Layer 3 of a small transformer language model trained on English Wikipedia (23 layers, counted from 0, width 96).
A neuron's activation on a vector x is squared ReLU(weights . x), where the dot is the dot product.

Input weights of the MLP neurons that the questions are about. A number n stands for (n - 500) times 0.0029.
n0: 446,456,616,286,639,475,576,568,744,465,553,532,626,574,671,609,562,577,293,430,205,390,396,456,452,468,506,523,530,531,540,421,682,317,510,510,686,327,530,352,537,578,616,488,761,557,633,390,514,392,455,452,516,605,519,660,484,392,500,388,525,426,538,537,206,455,562,592,535,620,707,472,612,442,521,593,397,442,558,643,477,479,418,585,627,522,627,429,405,404,733,535,401,565,652,555
n34: 531,423,570,466,460,498,503,461,383,475,525,520,622,477,474,485,449,546,439,355,560,536,596,540,423,537,492,519,519,495,554,498,413,554,535,490,451,516,497,549,494,410,403,404,492,509,540,544,522,559,374,515,531,592,523,443,522,491,419,563,556,442,619,602,372,470,538,505,568,463,569,517,546,495,528,514,479,538,485,466,530,462,442,500,462,434,527,538,506,569,586,539,476,554,572,498
n121: 531,444,495,425,488,548,432,453,530,493,571,538,475,598,444,397,502,437,406,245,513,534,622,424,502,350,435,544,437,564,535,526,446,417,579,444,403,535,484,474,485,396,596,541,599,569,549,544,432,443,399,484,411,519,657,591,373,413,528,407,485,451,394,422,335,492,550,509,558,509,443,416,620,578,383,522,591,390,528,475,471,628,438,408,487,597,335,519,515,557,537,498,505,580,502,528
n124: 628,366,506,565,420,586,517,427,412,423,437,594,642,427,337,539,369,353,388,436,471,500,560,478,489,533,486,661,398,515,416,638,586,605,539,583,573,480,565,649,495,616,585,557,462,610,534,488,464,414,709,367,331,466,610,571,400,723,437,584,522,494,503,288,460,584,461,431,553,451,534,530,630,377,382,409,582,660,500,436,603,479,419,495,578,612,600,411,438,364,586,435,312,664,470,508
n142: 328,361,491,450,429,430,390,426,481,632,423,507,515,359,186,429,694,479,474,252,583,181,718,488,563,181,473,383,405,732,578,344,614,434,516,546,438,324,380,326,466,414,702,608,266,469,566,418,369,515,312,612,604,574,592,585,480,309,718,366,441,801,479,553,231,476,589,555,643,488,557,521,862,536,398,351,708,383,546,717,383,444,469,438,559,433,550,500,701,352,566,351,365,456,437,451
n158: 452,476,510,475,515,479,555,479,492,518,498,526,532,461,541,498,527,444,437,408,489,537,532,445,492,464,549,514,511,485,559,446,536,489,471,463,546,492,430,525,531,483,504,435,535,573,488,536,411,515,548,461,523,533,553,520,478,459,499,456,473,513,492,462,431,506,438,454,483,454,510,559,526,500,454,507,515,543,470,492,446,472,490,563,527,514,459,523,494,497,490,503,505,472,478,549
n292: 361,539,462,590,422,491,349,438,590,518,581,437,789,544,561,671,249,554,588,376,451,587,435,473,461,570,351,443,465,468,320,629,460,614,476,503,668,543,494,623,555,580,408,467,252,599,666,519,477,427,343,393,543,537,435,512,709,442,407,555,518,409,665,538,389,503,608,575,650,478,619,779,565,424,369,428,542,494,545,390,509,437,463,595,473,479,315,542,477,645,629,548,396,384,684,552
n320: 477,492,531,540,481,504,528,542,513,495,513,511,538,519,490,489,486,495,470,503,522,545,483,494,532,509,511,518,517,480,499,541,522,482,489,489,519,492,511,500,500,518,507,483,486,538,478,489,515,488,538,518,523,510,517,496,511,488,494,485,484,508,484,484,466,501,535,477,557,499,517,490,506,525,478,503,459,499,479,520,488,476,482,465,497,477,509,470,495,495,508,495,478,468,558,498
n334: 365,536,403,480,405,581,433,323,678,727,469,574,546,619,669,480,702,600,479,527,454,561,542,471,581,396,533,604,570,600,488,467,538,418,719,682,344,686,569,600,521,444,566,344,518,722,476,539,512,676,594,402,598,565,496,540,546,27,448,291,356,807,358,566,133,543,717,518,590,686,559,286,466,545,343,573,577,489,741,473,721,369,461,459,652,575,484,390,543,481,677,435,400,486,251,536
n359: 457,473,484,468,595,484,449,461,492,405,534,554,567,565,467,505,464,458,517,442,574,476,476,489,474,530,515,468,505,562,435,461,506,432,521,451,436,556,442,503,535,530,507,495,512,503,467,401,425,455,503,494,468,490,461,493,519,389,536,422,422,547,448,513,446,481,523,514,439,493,549,537,480,457,478,509,528,481,444,572,460,499,503,485,562,545,505,493,536,483,484,477,517,456,519,488
n372: 299,587,934,336,619,466,590,384,455,606,831,601,537,566,396,505,658,519,361,388,561,537,575,449,330,509,496,558,635,266,549,274,532,312,547,459,643,534,460,525,570,464,508,475,412,938,444,612,358,459,591,565,526,613,748,242,526,596,458,196,372,366,519,312,684,622,190,777,777,513,303,374,432,431,562,523,395,467,331,701,369,582,492,559,602,187,523,214,525,268,555,460,472,273,687,397

Each question shows a token from some text and the vector x that enters the MLP there. A number n stands for (n - 500) times 0.0088.

" As": 569,476,494,426,397,446,767,486,403,490,438,468,389,334,516,472,321,438,480,494,472,474,515,606,490,540,533,414,744,416,592,443,548,713,482,598,434,433,482,384,293,513,450,588,470,327,452,606,678,399,364,491,429,202,585,500,643,639,607,662,374,685,309,611,798,377,644,368,535,318,335,460,539,602,391,598,365,386,529,497,587,485,481,496,545,576,605,318,424,757,551,467,471,350,549,555
The neuron with the highest activation: n320

"=": 648,367,601,451,356,527,619,501,428,440,456,438,250,533,635,644,351,556,476,522,506,416,386,540,253,402,662,379,614,540,545,305,432,583,499,450,347,380,312,291,352,469,614,641,376,231,457,542,612,643,375,567,375,400,566,478,540,464,710,465,436,517,456,590,700,441,615,364,648,286,350,457,371,637,423,436,543,419,613,417,663,470,571,475,495,636,542,219,478,576,425,580,521,483,451,547
The neuron with the highest activation: n142

" early": 678,244,392,351,386,475,473,511,439,464,455,505,503,485,711,532,327,476,552,517,403,373,480,380,318,661,565,350,644,411,615,538,585,537,641,405,260,449,494,242,363,483,476,533,425,313,450,545,541,444,555,401,362,362,594,579,581,536,630,639,446,515,570,561,729,416,534,281,434,277,327,437,308,504,472,408,446,403,353,570,539,439,561,407,589,443,465,327,591,599,649,544,647,425,631,731
The neuron with the highest activation: n359

" res": 655,479,569,428,382,422,564,448,400,533,449,567,309,487,593,563,414,447,548,479,459,367,548,464,353,597,461,434,679,368,676,413,616,690,587,445,568,486,463,317,438,658,530,505,430,418,536,698,522,495,404,478,342,280,644,658,689,564,662,633,583,608,607,563,711,312,606,281,552,317,284,570,406,547,371,437,424,279,485,404,536,505,466,444,457,741,567,368,335,667,529,530,493,355,531,679
The neuron with the highest activation: n292

" played": 594,270,438,386,336,429,553,442,584,367,464,571,273,468,673,573,436,541,394,431,382,464,439,444,380,523,629,511,655,491,672,386,697,641,489,520,320,535,551,410,311,404,630,541,417,474,429,692,576,593,397,457,338,220,507,553,728,457,594,597,411,641,543,662,645,581,634,369,490,433,296,458,445,684,329,454,432,417,585,568,502,561,561,324,572,634,432,315,455,639,655,501,470,349,541,598
The most active neuron and its activation: n334, at about 16

" m": 522,446,487,402,407,536,573,586,505,473,403,620,288,491,680,480,557,344,449,489,427,481,472,428,326,559,642,384,644,386,523,391,641,560,512,275,315,580,540,336,473,450,563,603,488,240,393,633,602,467,481,515,357,280,712,550,572,425,569,526,532,686,446,677,682,481,603,309,661,336,349,559,406,670,539,447,452,270,435,480,538,477,596,376,572,652,535,418,430,634,525,491,778,367,522,673
The neuron with the highest activation: n121

" cont": 621,430,553,356,382,521,466,478,421,406,404,569,385,569,738,577,476,550,462,487,440,204,425,348,375,548,592,501,674,551,587,478,501,555,572,361,368,422,290,321,493,650,508,524,444,359,409,625,584,616,373,588,266,123,483,610,576,460,633,470,571,547,546,675,651,456,674,231,486,388,262,451,358,570,390,492,581,385,416,509,516,509,546,477,653,556,609,383,368,575,558,490,559,469,488,613
The neuron with the highest activation: n359

"20": 690,362,556,353,456,454,565,468,480,405,396,488,299,457,604,532,313,443,403,748,522,391,506,515,295,542,549,448,644,425,578,433,719,582,339,493,474,613,512,336,436,514,498,616,382,388,484,484,635,391,357,475,446,436,571,468,573,542,508,702,472,633,447,646,751,453,590,254,504,295,297,431,296,442,551,547,646,456,296,384,582,593,575,618,457,773,460,308,460,520,607,413,550,585,456,629
The neuron with the highest activation: n124

" stat": 741,390,500,370,330,563,532,553,328,557,339,669,285,443,582,586,469,410,482,496,502,358,392,523,451,473,576,487,681,447,606,419,655,518,392,439,407,582,316,249,443,483,600,649,452,372,508,722,514,543,219,451,369,279,631,551,710,606,562,614,567,564,509,584,667,351,471,202,428,539,296,425,468,448,358,470,489,425,439,543,496,470,566,415,525,598,527,306,539,535,649,453,597,398,592,528
The neuron with the highest activation: n142

" as": 568,432,549,411,460,472,641,503,374,431,347,421,399,457,500,577,412,575,416,499,517,406,455,550,250,560,510,402,740,376,549,485,572,731,479,544,415,371,523,328,337,604,533,637,406,360,482,629,559,484,321,552,425,231,578,421,623,517,699,573,463,601,363,726,716,424,567,349,570,292,312,457,553,593,355,569,379,421,512,540,666,550,610,513,514,548,670,335,559,703,561,397,581,410,670,667
The neuron with the highest activation: n142

"===\n": 525,433,594,295,471,478,550,426,326,406,489,432,367,425,649,784,383,465,474,650,404,341,304,428,403,708,509,555,717,480,556,396,639,616,429,378,362,431,418,234,449,582,417,566,495,433,537,508,511,650,420,501,446,334,641,483,562,518,684,641,372,515,498,549,650,432,605,323,518,235,326,512,479,671,465,557,501,531,375,521,537,371,562,332,558,712,438,411,425,564,528,487,744,507,514,678
The neuron with the highest activation: n359

" was": 586,454,500,337,463,536,590,451,328,398,464,479,297,556,538,614,520,565,382,432,461,477,342,519,193,584,555,393,711,463,631,380,719,529,546,499,405,386,604,349,385,615,545,511,331,356,467,615,549,417,383,508,394,272,577,459,638,522,609,630,414,578,491,643,799,429,520,403,553,328,356,441,540,575,429,438,393,490,538,294,513,540,636,303,531,590,446,243,556,620,637,465,593,289,577,562
The neuron with the highest activation: n372

" con": 580,380,560,432,350,516,626,531,383,518,405,440,484,493,692,568,428,570,445,525,374,396,380,472,464,533,613,389,638,400,601,477,553,549,495,390,438,465,512,235,491,519,467,658,589,291,528,645,489,587,578,524,359,176,462,585,655,486,656,559,518,443,557,799,628,366,500,325,508,429,264,441,490,529,486,503,391,351,324,406,544,310,529,403,645,762,478,294,312,623,552,468,605,341,501,619
The most active neuron and its activation: n0, at about 0.16

" soc": 656,398,625,399,393,558,564,491,327,452,396,727,412,584,608,508,513,368,418,508,402,442,492,535,363,499,485,510,771,470,517,607,635,748,594,440,404,507,381,314,397,594,503,445,443,274,552,453,514,531,547,545,460,246,453,487,642,600,546,662,463,439,610,685,658,387,605,288,440,399,270,625,606,677,481,511,434,296,386,399,590,416,570,446,581,586,450,259,435,593,660,689,526,435,541,615
The most active neuron and its activation: n34, at about 0.94

" won": 623,269,393,331,388,528,522,414,427,387,508,513,280,498,686,514,436,461,331,486,399,532,382,359,366,465,626,369,793,490,715,420,703,607,428,563,450,524,536,393,353,377,607,585,448,370,477,784,619,541,389,542,288,259,538,510,653,526,603,681,435,600,527,652,594,519,632,369,458,414,298,532,507,709,507,429,422,384,477,483,464,497,475,442,611,584,478,356,457,525,641,508,465,356,443,579
The most active neuron and its activation: n121, at about 0.33

"hern": 635,256,615,445,381,442,620,437,370,499,428,513,423,556,583,541,392,518,399,513,408,438,507,434,387,493,509,216,676,382,630,490,524,698,571,476,418,591,594,333,304,517,520,618,558,192,356,623,698,453,471,489,480,491,572,526,537,612,570,669,355,634,470,660,776,562,627,294,538,440,276,410,397,600,587,509,529,447,493,397,582,323,482,466,609,570,467,305,466,776,432,502,553,525,460,545
The neuron with the highest activation: n34

" record": 616,380,616,372,452,426,541,438,498,438,492,678,289,561,761,469,354,529,475,503,319,471,367,387,348,506,631,494,606,547,778,333,728,590,509,384,424,482,454,459,395,418,558,532,517,432,535,656,652,467,503,562,309,327,495,589,589,499,647,648,449,616,548,609,728,390,586,407,569,415,305,366,363,612,282,412,592,459,400,528,495,459,751,410,505,699,434,392,519,576,569,671,502,394,421,591
The neuron with the highest activation: n121

" deb": 725,344,494,297,440,506,644,551,593,460,458,628,385,497,791,482,424,472,361,475,320,444,355,428,271,455,548,392,765,460,628,411,751,629,460,451,492,404,470,411,399,565,570,578,528,307,510,523,652,459,351,547,301,317,482,631,643,438,626,646,560,524,428,685,686,322,599,388,555,448,249,505,413,565,448,363,333,413,461,482,460,447,587,508,593,518,533,413,385,521,610,454,572,494,562,605
The most active neuron and its activation: n0, at about 34

" World": 421,419,546,339,414,396,633,460,407,496,457,695,324,410,534,440,327,397,521,487,264,396,445,508,327,339,642,367,564,490,592,404,683,552,385,471,438,486,517,265,312,506,431,401,456,247,468,594,576,471,405,596,337,394,470,618,488,453,543,705,431,629,449,594,685,335,652,252,584,490,195,538,444,578,493,455,522,533,494,450,523,417,590,488,671,554,631,488,334,638,736,527,525,484,469,631
The neuron with the highest activation: n142

" qu": 632,244,526,468,466,553,534,587,486,570,478,512,405,500,657,418,395,513,435,490,446,420,417,502,390,510,598,458,692,457,562,428,704,594,518,321,286,615,435,363,487,524,543,663,568,259,424,671,638,617,442,523,396,169,706,529,675,555,532,645,417,539,525,734,693,475,522,412,566,323,316,456,359,579,440,585,466,232,460,425,468,438,514,451,616,664,359,418,393,490,601,487,595,389,606,632
The neuron with the highest activation: n121

" sup": 591,421,571,493,419,429,642,651,567,484,460,588,347,447,548,536,490,467,440,468,556,451,343,400,306,458,411,562,689,521,534,395,589,630,541,392,358,455,372,375,479,571,420,588,566,294,434,532,600,545,447,445,396,173,609,658,594,529,620,558,497,632,341,656,712,425,621,481,554,427,239,515,398,402,339,512,389,270,452,456,584,448,441,358,567,589,283,316,351,746,566,580,559,335,542,684
The most active neuron and its activation: n121, at about 1.5

"v": 665,282,464,318,351,583,513,603,472,643,571,487,383,582,608,593,425,499,536,604,481,495,434,525,428,593,589,391,612,575,562,412,655,564,480,375,255,481,515,285,525,589,524,642,441,364,355,678,532,632,467,489,397,319,743,421,651,672,621,680,362,517,476,487,812,486,539,443,470,327,254,346,369,598,401,473,493,296,376,433,457,588,517,546,481,546,629,483,598,581,583,639,584,344,529,614
The neuron with the highest activation: n372

" is": 559,381,520,372,406,439,652,411,374,446,531,534,240,526,519,593,494,519,422,424,457,476,465,449,294,645,580,393,748,498,583,395,613,571,599,401,389,361,562,326,421,529,569,508,411,322,554,661,623,454,397,498,358,258,591,558,525,551,609,581,439,593,525,699,758,524,449,384,558,344,413,510,580,527,253,474,376,441,491,296,518,636,642,266,490,642,401,322,536,639,625,442,572,285,543,615
The most active neuron and its activation: n121, at about 1.2

"er": 639,320,469,293,285,453,500,464,309,524,404,547,410,562,576,559,493,550,546,619,480,341,416,643,337,606,622,364,732,467,656,541,446,568,355,435,443,479,459,355,396,533,414,476,492,303,438,644,549,678,389,500,510,250,460,533,573,554,588,594,499,567,429,640,847,442,675,280,560,340,261,372,372,506,573,481,444,386,492,345,440,547,662,453,542,443,606,317,379,637,560,554,523,493,487,521
The neuron with the highest activation: n34